Layer 2 of a small transformer language model trained on English Wikipedia (9 layers, counted from 0, width 128). Numbers have three digits each and are written without spaces.
A neuron's activation on a vector x is GELU(weights . x + bias), where the dot is the dot product.

Input weights of the MLP neurons that the questions are about. A number n stands for (n - 500) times 0.0011.
n11 (bias -0.025): 628424375531619642515757609300283510479447383593529531584467354374323639359540510606418611443553440331537510435494511545409591409477500570412573484565579435592304494391601467474385569419493515680479451440487577425438670569684541458416510485551432399340534427521360725573710560460453365474307786439532401686480612700593443482355772362385379378587589478623521381618425375569513650512575
n31 (bias -0.044): 670425385537501353358542482408342461453479368389610561452454494640375504537561307563494287574387615472429545636221601651450551435441473380617525611685706435453502534362351393338437621502421546493584597675368547427487401506352481541463490527591441503548589389640543336506615554677529441542467816576375508568497638542600422323314713609599506288361493348583607743379498494525609435644414
n33 (bias -0.045): 408367338532435373587449536450442667508554410620560590602515380649286596453629556482313472598455672352506542666470749369336468593550472738567495377464298514544522470369273563367460466344505553379536414490690683586643457359401223297198704561441580243312345361768283740484892657409441499734378679591542631541557331574585408466421547384472395658400542625733517512322481572654677852555476
n36 (bias -0.030): 318417314326417289463365303425484634566523279631841663543546492441301550494571461436330321530526529570343435394374666534441624454625693723706586295375543527604449614530389334480616559594362517545649671458613514423827569593690342338414403494420615396575678474386577367545610612313562488354335548721573546686429351551643638557483637637694243485607553501493506484442390385228759618481605
n50 (bias -0.046): 549340599205514482540731648681517623710483487321495585662542535401296516350541602559318467602567513478609297605362489638348602546364595633468768340345646599409563437227507652472591551684447501660366508580684597669664384551277273507294320487640537482379611266595611547537577424477458326615481436490584578385303641520564425563311524404443446591501551582460713477603495497538656468763490
n53 (bias -0.036): 405377560530406828398314374534543456631738324353456495354348475571596488348544644647454419625402586534694279596271436529429716405385473647469541370531539636462377515421681720369550685626635445615227591468536292501757366382709605437547576430510517475406540600456470559668385562379404603527384469542583602485393414420509524574644682646601414684611521365381532490338695540607388607506488
n55 (bias -0.046): 607370614483646322570202631514338599429725409525585534444617392777200498680646346545479487647445591450275332472701492684343705341784717583481528451402653298518487424290472437637493668698415409346637777482545035436545585602578430731705383623607402377382601302295500628637440623473599539193497507645609320797264638731634508302182448388889484669440633441489634437524533282275784468726267
n67 (bias -0.013): 669378232593435499452555438366436619616522604686502658601595523353541599562443386550409362576329616452504322651580467369260759431552491470503577468337446402429407563522189513564429544473582555756606441478488435546577773659363478358513690420681468385428369439562497567514328611538636413517589656623617552443421749641491450475388495431455277302404356529804502364605546363342508733282590
n87 (bias -0.067): 565373627608449532492386508736327545569464335545528542482458362683322532367468586530454410551516609398570487632473752285421565775454414559714510477636378221464202613476447342337415349529618623440423534488464520475537377466485531424448550540354642347469288547551541618686830866385472421754412718615582802623535602761608457567552547189569512540291552259666437677334404643561682474552423
n118 (bias -0.014): 550437510668386441600600476547520773631525562372636468660579330430277400457523432451565416484534467417532469463527638447546485377677545479607671606517639433441327586550198559489551607543548507466554474438607654459389566309511458379455408528649795549442499522586388542575667485677539372623472579749443455466514546597583309475404614747479461284393131550486264413519510451397389457579559
n139 (bias -0.015): 657435647631632402515534662248603458500413428232417478766391473257419189644445567533677402594477424553568489544401538589490264424514567605365717525749518535636271648562596670563420516507552459370431503662364388855563549230468577692598459547597609480464496519510398517476512517646724481375274559624401538587474570351526547424428629426543437654378487575294396371435556495319510495522889
n238 (bias -0.033): 603339458487384402479768262370425635450519363437548567676642378596513358474741563645466482621631663419670354435543627579385456497812453615492680611455292323616362498548189672498282546454613331500500545468563436502447647205515520306584427453282594182402589622591587418609506509665708469670467483573431447517351655662610299536347555415513376660422565450453560416473545501371669408836832
n282 (bias -0.031): 593409573498603496585640319444353461346497347266403538479409476361451399692485621809464536603622511715607461532372481786526592478444622724448729527530521586770214424492546370392556511624654433696310468681638500528554688324623501482385367484441440587251601477389531559662363551581497621357431537484554652566216601173555313193586521433325388534538616765296416443315602483547390394704595
n299 (bias -0.032): 646451629615632448577602480488335421329517482413445376455498453389410400592493489594227431598678621594556511449483654637663486538703605621623561538569385552585315594551525239427375478495465328649409486656665574533392463447528419562678501519619692642385318451431683614668576551770483484654356466453565702554290451430618366437534619620331467626369531428328364512461384548303642191616553
n313 (bias -0.025): 557369350234454417311458484223377545497425575389447447454447360507547571432506328579654497512530470627414544534559373709587383364486491581557718604528638473446526604510444662630266568472290397627684478447575623515795445530349179588493459612506621309434591437578295449619478477387715599341533772864488714480290398531761392444323425723572391438393493417672538639620429570427533768609456
n379 (bias -0.024): 607454339544363269435289408491409606362741349571366807540716379527567424624493597580433369463540442486497496508391646557623471378462464470675573325493318361520462601368517667536624398342432367566491603558488495495686652471558500517511423557601542513560456433515368401677485453426456646423492811537427603510415398486722470565470550375495382611485559493604483575535536493381725303527559
n400 (bias -0.030): 475417400551553388464595559553288661542598440555555720357784378651304387202656406316385540569580453496571434271337562462575598405516623351421389434514580346485284511429520622399699566495527419710431645617421540395626402596472606433470479467453566503602725528465616777603564542600375793566424429692476659431266419635625453301512387559476544503594312425410686592360451721493567608417673
n412 (bias -0.030): 467364423431306328463397367686743466543733474575543660553378534517472505356626413582271570749492419480589422453314472588582262404313611380576382302474549516601327562454558237394472351509486688454378597564416670574705433608582462577530646603643257494338354282326657318538519569538567781599587528631525465488489383397542449430592443393841334606386443756696505668495379581634676731593612
n473 (bias -0.025): 544390507623498351733541425464426604568471612351340587559620502493624499411507601438262438456486419555416502541532513352426633553542591425463436405453601360499456419478443499246360736659509320763541512437497555352349691463325543617618555438543646296702716643506475517533465593430516575590552663517550568399163664518694496401622503601663467538269306397529447456590493497479384534557490
n483 (bias -0.018): 484419684555540573564473512462467632500590521512356550538547457680391341596502457374481443613498558613527466392597473543500280495524467481647493626568372434429603574477453500503472576538369436315480582603528462459557507430549553564493544377384449670468388463528582477532478558546623579662581514457366480593539370392563441548515609520536484528637408501542439461453477614532413353615587
n499 (bias -0.045): 467447617702551387643365585438472571636481388642457619496433477683345531354629654517413386440356435494555387482429488573427469259383635533491413575577449463606321559415475495447437532523521535603414486515385306412692347412483308559438440523468607507595573607500380627638563553475804725585513665540469512459436531508603589681369404320491266567483330498476500736626350487743725521325713
n505 (bias -0.049): 729341396539476502825330561601451499763407516503574668491511471699384464417514648543493336499454472561581228662598510507511452521436532433354448380422688563461497439403563594470373443452654418770369555421575429583583587392661260499524532431469638550395260619393345595506698436619692378447300649566600536590417571688490556627422410548308523532389539441451540832476610276672466677375446

Each question shows a token from some text and the vector x that enters the MLP there. A number n stands for (n - 500) times 0.022.

" and": 484881476518495537507473484480480432463510511477515404551449536538507490490531498575520538473494477499512507473510479522563504448463516514503483505491530549451515473496517539502464494487530447455508525513502471495509472507536514483450519479485415546470478508484494504449449444454508488519498513485535483537530518495447509485537482505488555493535517488508495545517489475519457469526449
The most active neuron and its activation: n53, at about 0.18

"\n": 505857504499501454488456488485502435446504507489516424524444476503492560510455467515416543457542548448540572516465514507457506513504412510562504501519487481442492551501440477506456496502445509459550503494501530524492462475489530470499501491454494433500503525553526460463544462480494520547467535505461506504517561528483537488497532506489549505473539492477513526486523470512539512516477
The three highest activations, in order: n31, n87, n33

" pro": 509864497436498541537472490485452426542511500538457488431514521535534473472533511482495562436492476525545516506483466501495476457469500480449504515480556565459520437521545489477508492446527529505497501461535485507540514464482495514524486486463479501527474533444497584452503450477515517464515526490516432492467513478437551524475486526492527520523524442523505524546456485517513473492483
Which neuron lights up most? n505

"==": 553813477518503497501507494467524471511460541497450433507460475505511552515456511494414597460515553488529592502441491481494479535482394521562540486533443498450476534515469467520506425493497482496528445487546513567520439472420508471521542482449513446496509508532498516479537506529517534533470485475450453474488458556445562496499540504476586518479484491488502477511497478514532507497479
Which neuron lights up most? n33

"ce": 516850523471533521521448510469524492473489523508476512514494501466521514494419532500531523428505443460503522505538482594531531493460496488508515492480520464447545528437546558501503463519490511523527479531495518550477515502502507538433448465487481586509506532495434481490437446508482505492543447481432523408445546485495486491505481491451510484510524511505548481552531478462513474480467
Which two neurons fire most, strongest first? n379, n50

" a": 450862510532485478512520489511504398493491501518462415469494515527492469565528499490504540445497470501511515515480477532524488469517480507475477515549454534491451418524517472461510502469544537511468452513500515514512465486447483527519506533502511489498498566540462499491469461511516517507503500472520516475519553492398539462514430499451548577550498505500503512520443495494526466516467
Which neuron lights up most? n299

" 201": 491881526438509495488522565489474449526466490535517454514536478458479514483476482459454514453517460496520498539455496491424536523485481474520522473443535509425498447498492505478545523481512515502492488485543547507546457476452469547474481482520480511505550509509495500447485481507497488521512474487517487449479537498430562548513484513491516532497474492466508484548517527464509491564548
Which neuron lights up most? n50

"ame": 524813604510497474527505580465521426494413504546483463495410499474496460481458470420498519485510476482526588523525509490574503451509474524534526510508523487468522483493511496550465529489476523503544453515490474538532443471476476548466505485443516496509494515509544521473446496539472468474487437476423466497529496514437539494489530552480531457507455471561464438541498475484535536529566
The most active neuron and its activation: n139, at about 1.9

" A": 538892517475513500452478472538474460499517477463526430412498521471509490503501494535556563514515498517505517499472468533507479537533467491487494510533488550496487478555551509487514493472503524501483509477511509513469525526481504476490465540493478522492517509467500498462530464526495488458507456507516502449509552486416462529546497492460529465497505486476486437484419515501536464510467
Which neuron lights up most? n282

"if": 475817474522469501523521536463495429551457525571585459440475465464525479481490481469519500459518431479484492508532462509524551502476491484473458480448528513487557458516510513518454472471493524539499482485520517512493543534541492445492495535503461425502507550484510490434508487479483428470498522487504486456481507536462621542460451551505544480450507497562494502531605472485534561465458
Which neuron lights up most? n505

" by": 500895490510534471498484499453467425464448497503455413504452518469510488459493463551481533446505477511456564478535517523505535433497546512480548540492506515505511519552527482536485501483471486497536499531524433518527517491509527511457478507488497498458516531504502472460476429490467483520458509459517495504499530482495517498513533474501507469518535505501502467521522486541495518506463
The three highest activations, in order: n11, n282, n139

"on": 472869518528474513475464485490543490489479482575511462493470497488477463487485461456507558396502439495526562452521482540530503485489458496515485505486493496488545520493529459493522500504517545545484521494508489481523524511524466444526486516418473482528498468462523502465490460455514512509552529518414463424490525466492556567485455497525469502482499471532524525555508508483526505498523
Which neuron lights up most? n499

"'s": 511884520472531494495535506458476470466458492484476436562490484477505516535462529540540562453524481471492529491493512515561532453456489500528503543489494480485467495476555476477522446488507498550450501526523484558505509508499488501460500525544502511528505490492483528468473431508536498492514534500519513429509507475452482503525466472441516445529498515461496468566466505513468431481479
The most active neuron and its activation: n282, at about 1.7

"y": 500981489487510534495517497487508486512492483489505478489505481535494506476522474518479481496471493471482515497470501510479517476485504506492525463494490492500491493501494481476503525478509491501493486502524487509527496467480482481500502465499501509475506497504487534510512520510484489489495513500489473520505498488504488473504491530505486466480493511501487505481486516488493514507506
The three highest activations, in order: n31, n11, n118

"|": 499923481475515504511465521497481433501466518501534440486503479491479527481535506513446534465515521473504505495470455481382519519472444483523515431481481476483513498475464517511483503504507496490513503471553496532525475483476491485504511481497513485490506522506516515493497470543514480516490485490532547508478525501479537483459489523501520521488487499479531548506509487505537500491501
Which neuron lights up most? n50

"ight": 487823536505443509506497538482555441528515532560557505526485488482485494518443477413539485434473458492544552494569551471561506447458434516502514513488503499518496470528495470524501534514509523529488488498518519502516508501480489514489495486488537541544509474524504519435467501498449488458523459510411461376548552476451540478489449548501512439495462507522492462563526470421465535498485
The most active neuron and its activation: n118, at about 1.3

" 6": 488851513477529497529473521560540462500491528503593432525500484481485495503488514516447522474564501448535513508478501460455531485501488472478487407446516524438437520474470510495473456538480559535490517462590504563502497499472493495506509536490541474500507495563500509480481472454471456522475487483484448465514518514438569464520500485453537529495537482464478475501488464551544487533462
Which two neurons fire most, strongest first? n50, n33

" W": 450898498470499478520441479501495453538517503528573481446490512475512545521480485518491484500503507518484487505473511444500555500466463474520487469484564527464485480507496461496481507520464542498531516472554495482498493549531522485507523474510487520535527506498522452430509496450474469497510447515519473466499473483434550526531516510521467477494524507525523495551466439480480524475469
Which neuron lights up most? n36

" 4": 456893502533537504510493514584518435505502505508515450522511525487485538544471511527497498502482474519526493492437505446444522492534475464483448510494521530453503474493502457473473492522518520483448494455530490479504448482484513510503515540503504524494497497527499476474488470446455490511510488497515458494532503475435564510539529496429538525541501512482456467486497495513499520566444
Which neuron lights up most? n53

" the": 531907527453511457485490495478498390504485470460518442535504482473499482526498526506502542456512492458524545508472479524531548483522492496482476491501488484481486498526518472512475522481521557529455504504487497539525498505464500498513487532516500471512522466507550512483480455541546517493482503477506530456522517482434519477484426483474550492529493499477509483494460491483519454481516
The three highest activations, in order: n139, n299, n282

"al": 489874568503472509494505511532527453490508476570469472559470490503465434509502501427495546472513474464540536508480479531536492477481457453536443500437502479472512472487486492542495465491539541468520526496482487504484466513486495540506499516475449482510526503489496500479497516527516539519546479499414451434473506496428517543438463479535497514545497479553536536491504534520518455510490
The three highest activations, in order: n412, n499, n483

" al": 509868522514582497495524487501475440451508512499504427451518485527478482524521462440452536471511510455544544471584489515502515472517531451474490537479549484469500506459516459536520517526490484467494514505519488494473497496486534537538493504501491509486528457492555505461406468491486511467522504500473424537492488495464510446462495466533514522543543508456500475517538465461527473567460
The most active neuron and its activation: n55, at about 4.9

" I": 530882560419509502474456534478509435525533481540501458420503514527475455480491470463515543464506516503472529465534491486516494473513513517528506452517539501470492497517539499498515524468495538494474505497543507514482465523467520510501471517498513503541512508506485467416458478461454480483506494497513482444528546503454559498515470518577516466463540461471493472533442489494548473519492
Which neuron lights up most? n55

"f": 487849530534503486551447544507516425547461525544495524429501543515498480468486497494512510444483491518525486501489454474534546461496479444452470483469547498448526553503524533460473491479536518512457448443519501473489474532519477532554516492508475484518491555530482479438508513470531448454482490534481456458486499498399548502490470505514588473447544487532538528530564485496461506494499
The most active neuron and its activation: n505, at about 2.2

"s": 507887472418486532486496496505480464499490538434537454498500479463520546478498492523506552488539511478523520557459473513546484540510428480468522494501530513464495530481507497558467452488486561501526486469550518502524561515473494513490485558494490466498509467477501481490523445451474427485512492496427464470506512494462534493466498517478506475493501463524539506564484464496512513504495
The three highest activations, in order: n313, n11, n50

"===": 543822473533467489490502498491492428516480520521459440470482470507498527476477505487431563450538540478521597502493509469474510529485369502559549491534442484472455519513490533519526451480495492500509469488532525557503420487433474474492538479458511480520513492523510521485515509532518548533491460500503498424484485554424514518523504561421569496480491490431524475509508478521538562509478
Which neuron lights up most? n33

",": 453877499513526507477488503494480416466517498479485384553470488514512479528528427506484515475551500447503532513517510489536474477496435483512533530470516499392555504478479528494495464499449465482548541509498488506542499492492514454473519501448480489491501504526506498448478418474480506535506530494487546478527464503486512496512495493535517546525534515535493501504532499493473516549498
Which two neurons fire most, strongest first? n313, n483